Layer 4 of a small transformer language model trained on English Wikipedia (20 layers, counted from 0, width 128). Numbers have three digits each and are written without spaces.
A neuron's activation on a vector x is GELU(weights . x + bias), where the dot is the dot product.

Input weights of the MLP neurons that the questions are about. A number n stands for (n - 500) times 0.0012.
n2 (bias 0.000): 521476473520457350618608536454288399399438421720446422435693565489446455665456469543519411617506413710340522572601525503551736687338594524543482689358652529561558767484604569405440630552467377637262447568586529438692444559319676283662527563379338417485615522566497343393507595480560472431623588522418292446473546460462450533568417421467462275690453383435497395370436630309432518339612
n11 (bias 0.004): 479440658354393361415562474482573383415590631656382406515369482500604465561694478464400477478529577500429388442484636344534493511635470543576544529276650568367490466753685595430511070460473433708642141597281515590674374371719461581408628591684399642169432489620445488562492377600423528915698490525376528527507610492504522530525331595519419233288487670615465613452643306433557431709262
n30 (bias -0.077): 555612343498393412551465568685496510664548504585494527462500490461407411572476454480520340484510486584569530504525484543465496570478447576526491550473446355625455394595534323533557508457596516494530477625517571427549412494534685537598618537383502469544498467464605593468441483446484347430349512419431512557434560513532530440453500621447553513494610556489524385506509500456429496504520
n33 (bias -0.028): 288440753428477464480298603596654588642263524513461411592419674426433577523279380658598438404518557592497549537486482500554566543410296483539541476448587506433628376630500441334562543589546391385518390376533430439473461568506567566599487547758286645442546441609434520200449437516491373601597527342657488743693552431384590542621456790358469588526531596537399539561455334392467503436413
n35 (bias -0.054): 582458478624450532459582444289451395446510599734368667583430493556569606553467377677645679540454664719507713477330576518364432546554506318518433586308635531619642275397630479496353228489663598759428419294452452366515394546486255493396331534402569386464698520516551372533479408411510448630444468537566490500667589716585629444435612598521385356312404696759323508352606388304559398525442
n51 (bias -0.020): 464500530636487500574696443509573439480607497480737491403547398660650374548473351500482430757518245627536533491535389478504418587402494441381442482476326474542556644716439410696327483696477533429416526547522610670713410573328497416485588451423579431509377620286750461439440458435368338237425582460396393510430470416482446423488540576624420612729528455370540486443538387714476474506684
n57 (bias -0.062): 507480566607460465569392508566344541595544409546459413573422535585396418564312377416542535586472523322450558535550493391426420508426397584529461562594656467500597513525586543362490524570562364462468590417656531430406457455577391482456647452426518411458577462378515640470733468460597595564532551414573364470469378728638464431552478486637615540616311476445541599357531585289371498560473
n59 (bias -0.147): 283323433608690572665533548668480506566449632546743518525436549504323399649387279567369626679304440371461642497495409442288473610478457490591689357552300626511479594617537510682331530798510512621549448465625490513544526448307513550440646481469532422355573397550606425426321534415475503351530521472561524354400606510455568328485614597481456445355491500631483461282556452538548465579702
n65 (bias -0.025): 446536448574519672500382542511544451476344488496592733549774514324293440767434342439318485504602481193496394577503417400543383471607288370577344362525397421842535504460331566342254601394664565391373297658417530807464554551485298616418362493440530505453580500451358367507534676602337806624543465717649332674595504558322539473600471636331287705604548437548608428355429311796522658490666
n69 (bias 0.008): 500525598534579661270365564635497714621734475250413534430588414411696540534443529405455368409394447523421375481578440398684478570679326772548428328591337440430401354436442595233613518446456339384272542560427580450542541474669531421450427438395647577490672458586376658729440550462487615547724568400677431583587563572590412405503301588530539500443506342623664422491464514547494562463330
n81 (bias -0.077): 469444512595559529506498460467600409455573484457608592535565439556463451464538572477386482457618405662481545545456450359480459437442453400475555573493459440505504475453419413527636532571529475419575456452558607524607509451480406502624619451528544621460666506500608520474489574534556439451431531408405531385388441514384547377564549417562455565398530362458728606394522469325535488466612
n89 (bias -0.131): 546382437381407536462533316336556381659556585493624542517608393565333325628289412620678553755429341657537507720470376657563770694415519580518345537393625535554340507611612489674598374436500579504440462552589434626652425614443500400582533449417360556540293459458531359415433388669486060358636493392216487591545463486418417564520590585687438593705434576692526296385374436622497452522405
n108 (bias -0.104): 538630538425451519427447320452682396492416570439500578529566542391690466630734574458368600412587529689600507458513365319443486406397356677682437451365528480520527441374496611303447359371437445433271431612475264732869463490430462586414568383507707420517549692680354620613340684579653207493355571482390449587196594459560398448603413439731400489393640579473595512311774457750528460590398
n121 (bias 0.006): 463626548551476497497452440478585428524457517401540378634587675436576281370421611294368407424572704561652430367429444587504524563331471561547472372429304645242537250639513523469567207303712630658609574575383461647618567437477596365627623478651510744406516603506667514443214488433647479497522445376539392674421500443339453460652413410318429520381658639514579372554582447457578539533599
n169 (bias -0.079): 638548453469549466543444415419497453574323548404542639551589346669440439582334434534397457488646615569528500555356417515493684803503659537543471534314620557308480369699668500553379408500577514463605424675435345652579564480415550526570649471497527544418403389484597454318308378509409394482517559503401418656503582448308576634576413569437365451403543531484503587451445319604500406601693
n179 (bias -0.116): 560506256575601559391366465336568509523433530500565556317345473848289456571467497578358513583619509551329534408544449622582703521512403389536302660590383420416343535579460513431362521510406398708397437616434459399560274515497500494607464596503487492629491565561416425537544410669376694497551654337624488619450639516667522461395438480558450574513588565577553376240324401740596585587375
n206 (bias -0.106): 575400294554571398590325530519627558544513458528669586309676380446665405577490561648380396410643598538550398442600592557675574614461381603490400595500317401559509722554503214627426509564676441333361521645451315450647726471477355692463338600435503468541430451609432568394248541429626247574613549542490484617681522402225435329597336619490487449473491520308587463575504622546588527388459
n229 (bias -0.038): 535534770541510534669583497334527313734417206618633283679369446643496562581321445386554348529478668488522513477575367392654407608344485528480356576594374371622640497487619334528487616693719503524300437361569483580532507436291573467622767461539487390544475445485451473303416574579568604585585503529323519382472579637461446568446304598281490578530569380444472541609282475520383503515660
n245 (bias -0.063): 507585434665500536457249441368486392694457583488464740453533347957448380484594704779354520447583442599548417443473511580478689672447577581604513466632492465344533393632333189398364474366392670621466493504698379223545404737488716423636508496473211596615485351496596560632382340299412487424578489246233555508420496472582307421360393620666608492532805629562365469361530674590567446722370
n307 (bias -0.006): 504511639667376527476461519639298531566352167700472412734332626456622609758304227608431243339286593330665303529474493550700623420541466351639692641640611582768454277219639462249434500496725625434540466447604560372544589337592587585621441563574372403457460445552348473365466372620367476573554595361553511693612507423323532523586477576714548431283466644600425428559409295391597444576571
n309 (bias -0.115): 397544390515636787324520591549567630598699520333447711646615594331437268293541217401690745349564668402558313555692527380500394378449079441404367279778408581941394409600532591230779601414495674553257615542255665604660558459314337398776564624221604448612279509266583417555486534505495551514460425404732482756443266389483259519326573600405700423285352705685748384582562541594249723327185
n329 (bias -0.049): 487496623540462587525495551459484601644576539676496551459507526320604500419384438507542458473456581489402447531425419400608585522377574517477549445632629636566483526361465474460540506625516353467456473564492311422502456436484481531528402382599477536626408484487444625482482470474706635486351479511498522486521565549468436549489479481590457474551449472514284579508540438609381375471545
n348 (bias -0.006): 446666462399546485500763596315553459667380380692561445518468679524497406467606526656571479538403415672438558486526662470450514560352543509305532440552487586517464436402555421382341552759482523423472503352617470616450665517500796547635609276324402347673460465560459522350680436595485429394494539477461489690514273580427518494430474554512582558410473494459450453478487506449619503363587
n384 (bias -0.073): 562488441564337625709452450576461434439331695448801381258404556532355532605563536580443300455449552191527344379500497446658636557433550681424456423626345489600363509599467405591602354604701683455539376540392472516572545464450614411570552579570615538624536466451610333494519542628445413398515488488422635396598509369201611513403401585560430322321517442460490556557401591497506540511636
n385 (bias -0.013): 621511392635452404370479362544456586690666618479543551485348439503413476456573641422522565542637330564359624528570592355428484430412413636509509430513491366497508497508517461409508512719485426485314476378735413523361631377456561443489688446193436571589561529559403599599585583674657509461456622469518283467405433575688483488428649355512566562488448455469586595516382551564602489409342
n421 (bias -0.125): 472522220466362567574581374562392274473533490623488497356559553591391427673390459674531573497704358651432541459528509583364421553337547466627507653322383515551277610582418523510478592405466664715528580604681627575503443465344309391580565624426461404391516625320831473471467587345385419630438732322411503459609431507623508344407464742305416497563491541431483577533375578562401554590507
n446 (bias -0.043): 458538652389409492571469552577391497573511390508565445356579542337204510575585411542418489759368606624637461514647465443868831408366507512572332387371536510607645372547550534504550401715580269367292567607560474585727667782534485413608203377598300645447365609585722542471507602431413392326570531568347472338442673496252472719444329656654471443485500328359488446635415448589521329463732
n463 (bias -0.097): 308489345615561349688570605395489449455624449434341555667390538472412607435576389572401820427657461472560312512672489431469667401632536451407122511413284680809545771546566326773504479564565519557481460453422377778525638542729405692373392492383711335368534512467434246438616504046570355605541493627436342562626273357477517573605293702416473699681646336513550460464513500726417515387359
n467 (bias -0.095): 455561488602419506399517469460484402534457486531516518558500537476475441477543412548463480483567510507508493481489604527453427472496484511485479528498436507493540456557410423469546528524536536441534547528568442524539529474527485551483394527462410531472514497511422601563530458492459510486450439484475538463511489433471448359584457531476581503425511521603503487555518583462515511576597

Each question shows a token from some text and the vector x that enters the MLP there. A number n stands for (n - 500) times 0.0099.

" led": 458579498446388500458372498478683487275441308595512373515431456410533552418471480470467585463518632519571407576306424666549402516526631466488503462392350482419454590492499609563607682464430547422562477547413523324507517580487485549418524527554516578520450573362561328543515713380529703508504519484526796441423475576507534628529640379464506500615528534528449442529361679459403489516469
Which two neurons fire most, strongest first? n421, n121

" he": 563484478382369541389463532444659343459434423561413458511523516565595510439477577428525642512465580522785525499293509614417342445544637666468601536554456458353460603389611654620534731494450403375488392486460528445570593665445488523317454441558454473406520510401440407574505530428513423450473433434474538483490525624483534662562603579422473414385526561496588484541477687531519528341535
Which of these neurons fires most? n108

".": 507535493475452556440455575592597445361349502554549490401525424562489571408427522416371592558541568460660440563248519681474301485648642634502505443593526441583366503384564443541499647432476398376578445453464467512560483598518530565479524626402459488386401558383378429569587498587527769509432475564612549534393519458503578648567603445489397513632548538558508479557425489418443425421542
Which of these neurons fires most? n65

" flag": 449558472375491416472583494581584537524566522585466399476531425514508604597440537470558523560506608483591472568350336664346416442553484685506643442520433448447509593458567456627465777505461449441547475395431493406365491631451548613308463609481420490443572484429530355450489605461405494570617470482560696607484539500445395475642549232351399474608398577510451481629508664476494449461522
The three highest activations, in order: n59, n33, n206

" Brazilian": 494592413441425487504503454528504519381491409605453454556550452648524542471439465533613478510523630486805525550289366668489471495589633607631504518494437505398505445485596415553426585482396547292489422464391630476384517647419547479504457498516433614464548521548364330465700534396422506485456509455581619599329568577632405552552521316531447409548541569551446591505459637464378512369540
The most active neuron and its activation: n245, at about 0.79

" 1967": 334547427510342483573466454471547384549544376566422452512531363609489605395599462504570480543550608467668476613451561578438368442526688466586606386518441407560362460388678531506440607521389515378496399445450423460498610598645511443389442489508475475422436557560440498593588523543494598493423449498558629496413660525460644583559574437437453527660518617373554403586494739393410451343556
The three highest activations, in order: n467, n446, n348

"-": 552512539529434516385614533472507429489528519450528440510541393662523601493403489622477544596525505603591469624368445768440305478533470678505528371536560421571469550486534548498507726361304444463465532419476402463353530658424535503476591538529437513364443589443524469440583473524476472457459521622548579488368631548497447681534513507400556356532449521583473443663547752489331451319411
The three highest activations, in order: n309, n89, n2

" After": 447581520375352462459495593481681438219511358489502550521500396618445524557470602463451606435510527484560489526272514663474373440612638540452529476460471535538560465450529622472394767412503485317529481548469539370479455617532537490488450521553501475367502546428582415494513496532459614555468403443458671495535610474585508736581639411488428487586424500490552410619473692500559450296599
Which of these neurons fires most? n65

"\n": 490550529351482554347403421494570427268522538505495540414526444633485665429490426571346598535549534527581521498320577667531357542558590626471586557716477436471413537382574503559456694455355506484469455483417480398501530588525612408433501587447422572437483630404345449626550507501449534392485502509556659563441695463458535686516585288574512545651517546455486418587383490493476400455509
Which of these neurons fires most? n179

" to": 533503448403413452362452511567622531348510396522701403490455508527576658506421588544382610521545501464530515555311528585435393398696608605474518561513506399424334437453561530510552632503427453292539566474434531447414485629581508476341557595494581479402500544472525480520636491537474587617428354394552533477359502540602480683559662398477474511485556508528483479631508629448490443272500
Which of these neurons fires most? n385

"uccess": 425583539501319501496505555578753470527371422502393393429457439550500534406450584556627414476517667616495560624378457657494411483521507436441589483488454384397450488354486569530449665625437463507543597591501560344482559628485625522375549514602451459365467505443469464602583575587403560576394479492482682496434608609417485601350634367460565511532509458399401544501427679360481529537386
Which of these neurons fires most? n229

" During": 479531425391413454431417523520695433161522380461487478469517400567400468534497651571509602538513576457502444598425433623522446388592551561467543468544514552516516449510488525414439749324485534360540421494495510400531525591556634503485417491539514456417406647481476390592594524506435610532551353518589638485471661492486551674500711282493431449550395501525527512600522655471503412435611
Which of these neurons fires most? n65

" reflect": 355583443515451472557560413601632517228574402380492375517367465546393565363485551490545587551556483603503469547335399622457338374590566529522605485561448465455406533329539585592562732475521408444559502423507456421505508592584544636442498548536499494459394605382514589493484603506308543651540466464543569476492606507500592673531616379414493446588523511381513540562493624438498445426446
Which of these neurons fires most? n421

" senior": 473470389421460371510588448452680493415420364588460504467440410516542612460436562433563609505443687376710452502303427690467452424511654501568454533482591429456418575453543525472475654529527504370590507493422484574432534628397593490331418457508514513500537467524415470582664553508449559476479452424691727562498518560537384640515613340483508395605479586485371450601518629320498569456459
Which of these neurons fires most? n35

"–": 678565584479381486417466497554657385450550386414541400438526464534569604415383481566450527443521525472611453619328531722504339384622564725436397433599603448572437506402561561450474681475481474504478555431411400512412578663459539393452532591509491499430473550484513424489557555526488595490484579548506487553407583532451387595494619281509530318537485553551474375748496649462425548351437
Which of these neurons fires most? n309

",": 489535442371490550382560523590568346358450383535516381395502460615576614430489456523378596586487483518729476638253509743467382497564650555438479459595519509416397514489588476519451552470357415386561531443476411478505503510449608478433479598498570491421361511589534412507480478563545669501509500459536607533474573469511638798646565431480470494599510567486579400520400597461334479301544
The most active neuron and its activation: n169, at about 0.58

"rey": 518564516415436578470686549541514388422517466533454417506513444527436580498386512410510453565398650459650569530271421648455465409599616615610657434416463506382423645409470446503515767563309458383534435501425403436581509615451472496374498526481636618358421643496573416524622507416433617483414400572552599488435622493455520448649595413525496550543589534419495323590506659374439508475504
Which two neurons fire most, strongest first? n59, n467

"up": 512549537485395385571572587448676368371475462501523392458476371618603550527397497484551537613501546481553548637289458665498361396509577484531546460575655458573379556446554507516476733465348392335562488538387536359484491648535591519395458606499520670371495584426542475459674512383469543501507440586467607557561559610609401599491531292361529435523412488435374452638436506406444516555604
The most active neuron and its activation: n2, at about 0.26

" \"": 464515458407423502499484521376631438367508484565427402526563475568537486443525436451350477540510544583660500614332434656474437451637449712497621429518507555560382532485641574566508807548453493369541448368451526333617622609436545486428577540469531584443349526525355471538553498588448451481451462524549609526430519430502551698481675439449520456528427533442469424722495615469418411379482
Which of these neurons fires most? n309

"bassador": 460592404411360458380470510436658467446500403563413356472476466517444582376543552435586474495453645446679553568441415613439452358543442687643534498564453471493545548528538472639437682509431487387547470533395500424512549561477624561401430587484578532401562542394381452568553551477441715539537453412604600572475590565522477481574595259503452504544412613523374483570489766323410564417413
The three highest activations, in order: n57, n467, n69

"velopment": 515620449396442469526430377509654469416460516489455484500333450439508521470537516510609450591472530511539543590295412630361382394529650620582605513500483465548397567460627487560466744405523370311374444448458465295450559629541670488476507518550543463518515522393480613487504523455381667526525392496585613573509626503534503675545564245451589627559535531605405433511500643388444500450406
The most active neuron and its activation: n30, at about 0.24

" In": 483465487438425516426394617511657351246497402488574420464427444591477608410592609506513561535466570449503409589466463546371380375569573516497550490542522571427539458575529526482411760443485430364475506450367565397518534622591638505443515513558463515330384600499517472497626448518481633574555414513620758436484529541591535709570659388503420437506393512425556452589407621496464406391493
The most active neuron and its activation: n11, at about 0.23

"TV": 605595412382410504466511416528503360496529435467458478574452420493414576583611447462547367500502584504670497564291439558448349434513595668616585389567516493460455593435591505506467665499372379316439452376474573452453571596459649600338535509493494499472477492547435626518482575495463524471412508530653585550395680530486494534715619439509471524583569583581474514489478669408482355286464
Which of these neurons fires most? n108

" by": 474624443388354391379617538494595485246498451625653462499468480534537541478473642547423609543541619545659502561404472615431368474509564628421532482436544480458382502472599537471442710548348479340470408492470503537368473581544531535465549530446563549473432629440493382498607412566452623533525454424490463496481523464607474653692608399410469465659468535446382482630457630499448390340654
The three highest activations, in order: n348, n2, n51

"ants": 347581428366484545397551569544653436472429384639435467527499523574551623476393507508439476492442587441510675669277464688462427426603572583446586461456522453485426517451487494546520782391520507363590422575490572446615514571474625368424435479557564644443468572344393415512643555475478668421479534497552620615528618466522481544565437365430487500417491532539404352588407614444484447376459
The most active neuron and its activation: n307, at about 0.9

" construction": 571515403381455477439380447511673589390486456417521456456350493462562558536507521439545519610489601529545502610330444752393387384459553565571631415451444504481315648489594486548487788464483360428438484514438511346539574614547661515463483492442607425529513469365442553584553555330436625612598433489559628500495637446528525572474607293541524569634462491544403459471460651350427504466459
Which of these neurons fires most? n69

"unners": 449583472279433478397581508559601431504537458534418231530522478514494586532419554490502524519517657385533613647326423576449496516521590594612494541405446403401497559345602488569432756469498487498545543499446530488452399648489537417452524604443520441450513491371524461539625560511510608491414567476481695521475726515531366608561646202377478632496491585379416440537471583335430472490538
The three highest activations, in order: n229, n2, n421

" four": 441442471540500489424543352466538349392509473574467431515487479638609548511503548436516561521528639529456448559329434645543308496671750492446566374557420431314539535392642451503450598453446501429566507310452502406597518654434450481389421549552545558490434546441436397609602561441517518289528499461563704589454628459490454631576643381540484412627462509512475454530541768522502490390589
Which of these neurons fires most? n35

"Rec": 459537503451412558626502469458745452334474496478320374458486404526626566381576570522468429442532476487585576526426425694458328474546728498585589427595496432528445500450563487519488838373337449471516575546405513498430508556501601416412508463509503439453364497434444481509555668425501497511678438572506605471405527499548463636543573366538495503487580503566407405501404711452565619440512
Which of these neurons fires most? n245

"rd": 515561484496343494474605579498619301447445433430434388506528446596516555499433569628592473625483649463609468666233456686356388440645545484608594440527524407561520607395652516569439618575568518387537477377399410345450478651483528427335458616516544625476561556401514463508655519453525545415410440575463614432438593510572468644569548351406517483606593586475398378514434535348488503410444
Which two neurons fire most, strongest first? n35, n229

" after": 508556500438337407470601518572611468226515385510585529506491397565439603515401599476419680436553554448592580481294505682510379404596585526397486428495508456485554445434593656454441686459480467317516432521516486409497547594532541416489491538551504451400493520428531399565475439579498622595440465508469624477492555426548513756583624448435478495676479482421485417642420676503535405358655
Which two neurons fire most, strongest first? n65, n446

" them": 469593404342446400472727507536655444441367319548473407478540486592591513445520544615461593475479610536518554554215471708303364444605725590517569424536470470567379511505593566668548719463507453382564379473530476461496547624540458453445514537513532531473432468359410443556555454363461536394473502401520565475439585612494432627622582405396498528523443508394498455549533677524528473466581
The most active neuron and its activation: n348, at about 0.77

"inary": 403455558448413539508597472515612462490524460525527486589462438495399527452560590618531438539461535413634533580340515717439395447571664608456578434565518446416527524421564429438463668533351418284531571494429511361409413650462646329411506473479649558434439477424485469470665430302479706517484522503594690477438650487590481653582558430433481608619474533608301538490450587400452448459467
The three highest activations, in order: n329, n245, n57

" 3": 468489411469450502450484563481572318500506298531431370423450494655605596538483469564502484527637636567618427545447512508345441547583560553490583438596548441478452544366669481522482689366447480370593588409401432349509554680448484459416472549474501550459419576420510401490734471583482648383555433527542539599443588535466470545494745468409503475676492425420507503524567672536442443261543
The most active neuron and its activation: n2, at about 0.7

" and": 465600457420420451438671539507459352460533441381574474429493488599503626359441573478438681510506438422626490635367455679360272519623588635515547481673563524378431442454520624476555697472369360313492590528480491433532459591435537556423497572530563536456445511410384500505576525533539587552502514335536503439413639503445532725466548408555521355586543569560450428544462690528340491431551
The most active neuron and its activation: n69, at about 0.19

" into": 495577401399444468448521524512528513280574428497787360480475486524552573431479517623419600553506550552589512588325479635491358434589596562472528514514452404217438410478526575505489688506457419307550533417451573476523505647502574470460520455482554450391430582402558460595603529595440547607452424499603626467475480467519401625562526396445526562532414525477497539685553665478344418389495
Which of these neurons fires most? n51

"R": 571547487488536502459429552557608485284487368501455527515423327572500565423578517575544414546500513386629562568368566614436272556500640478501574356528609494425402646421456540451495650473457469434563500512427431521418511611458592518344418584503546648424434582497311450521602522471565482408493528518654588550389571566457457653630667418447511592523624479502411430528310611448566507337423
Which of these neurons fires most? n65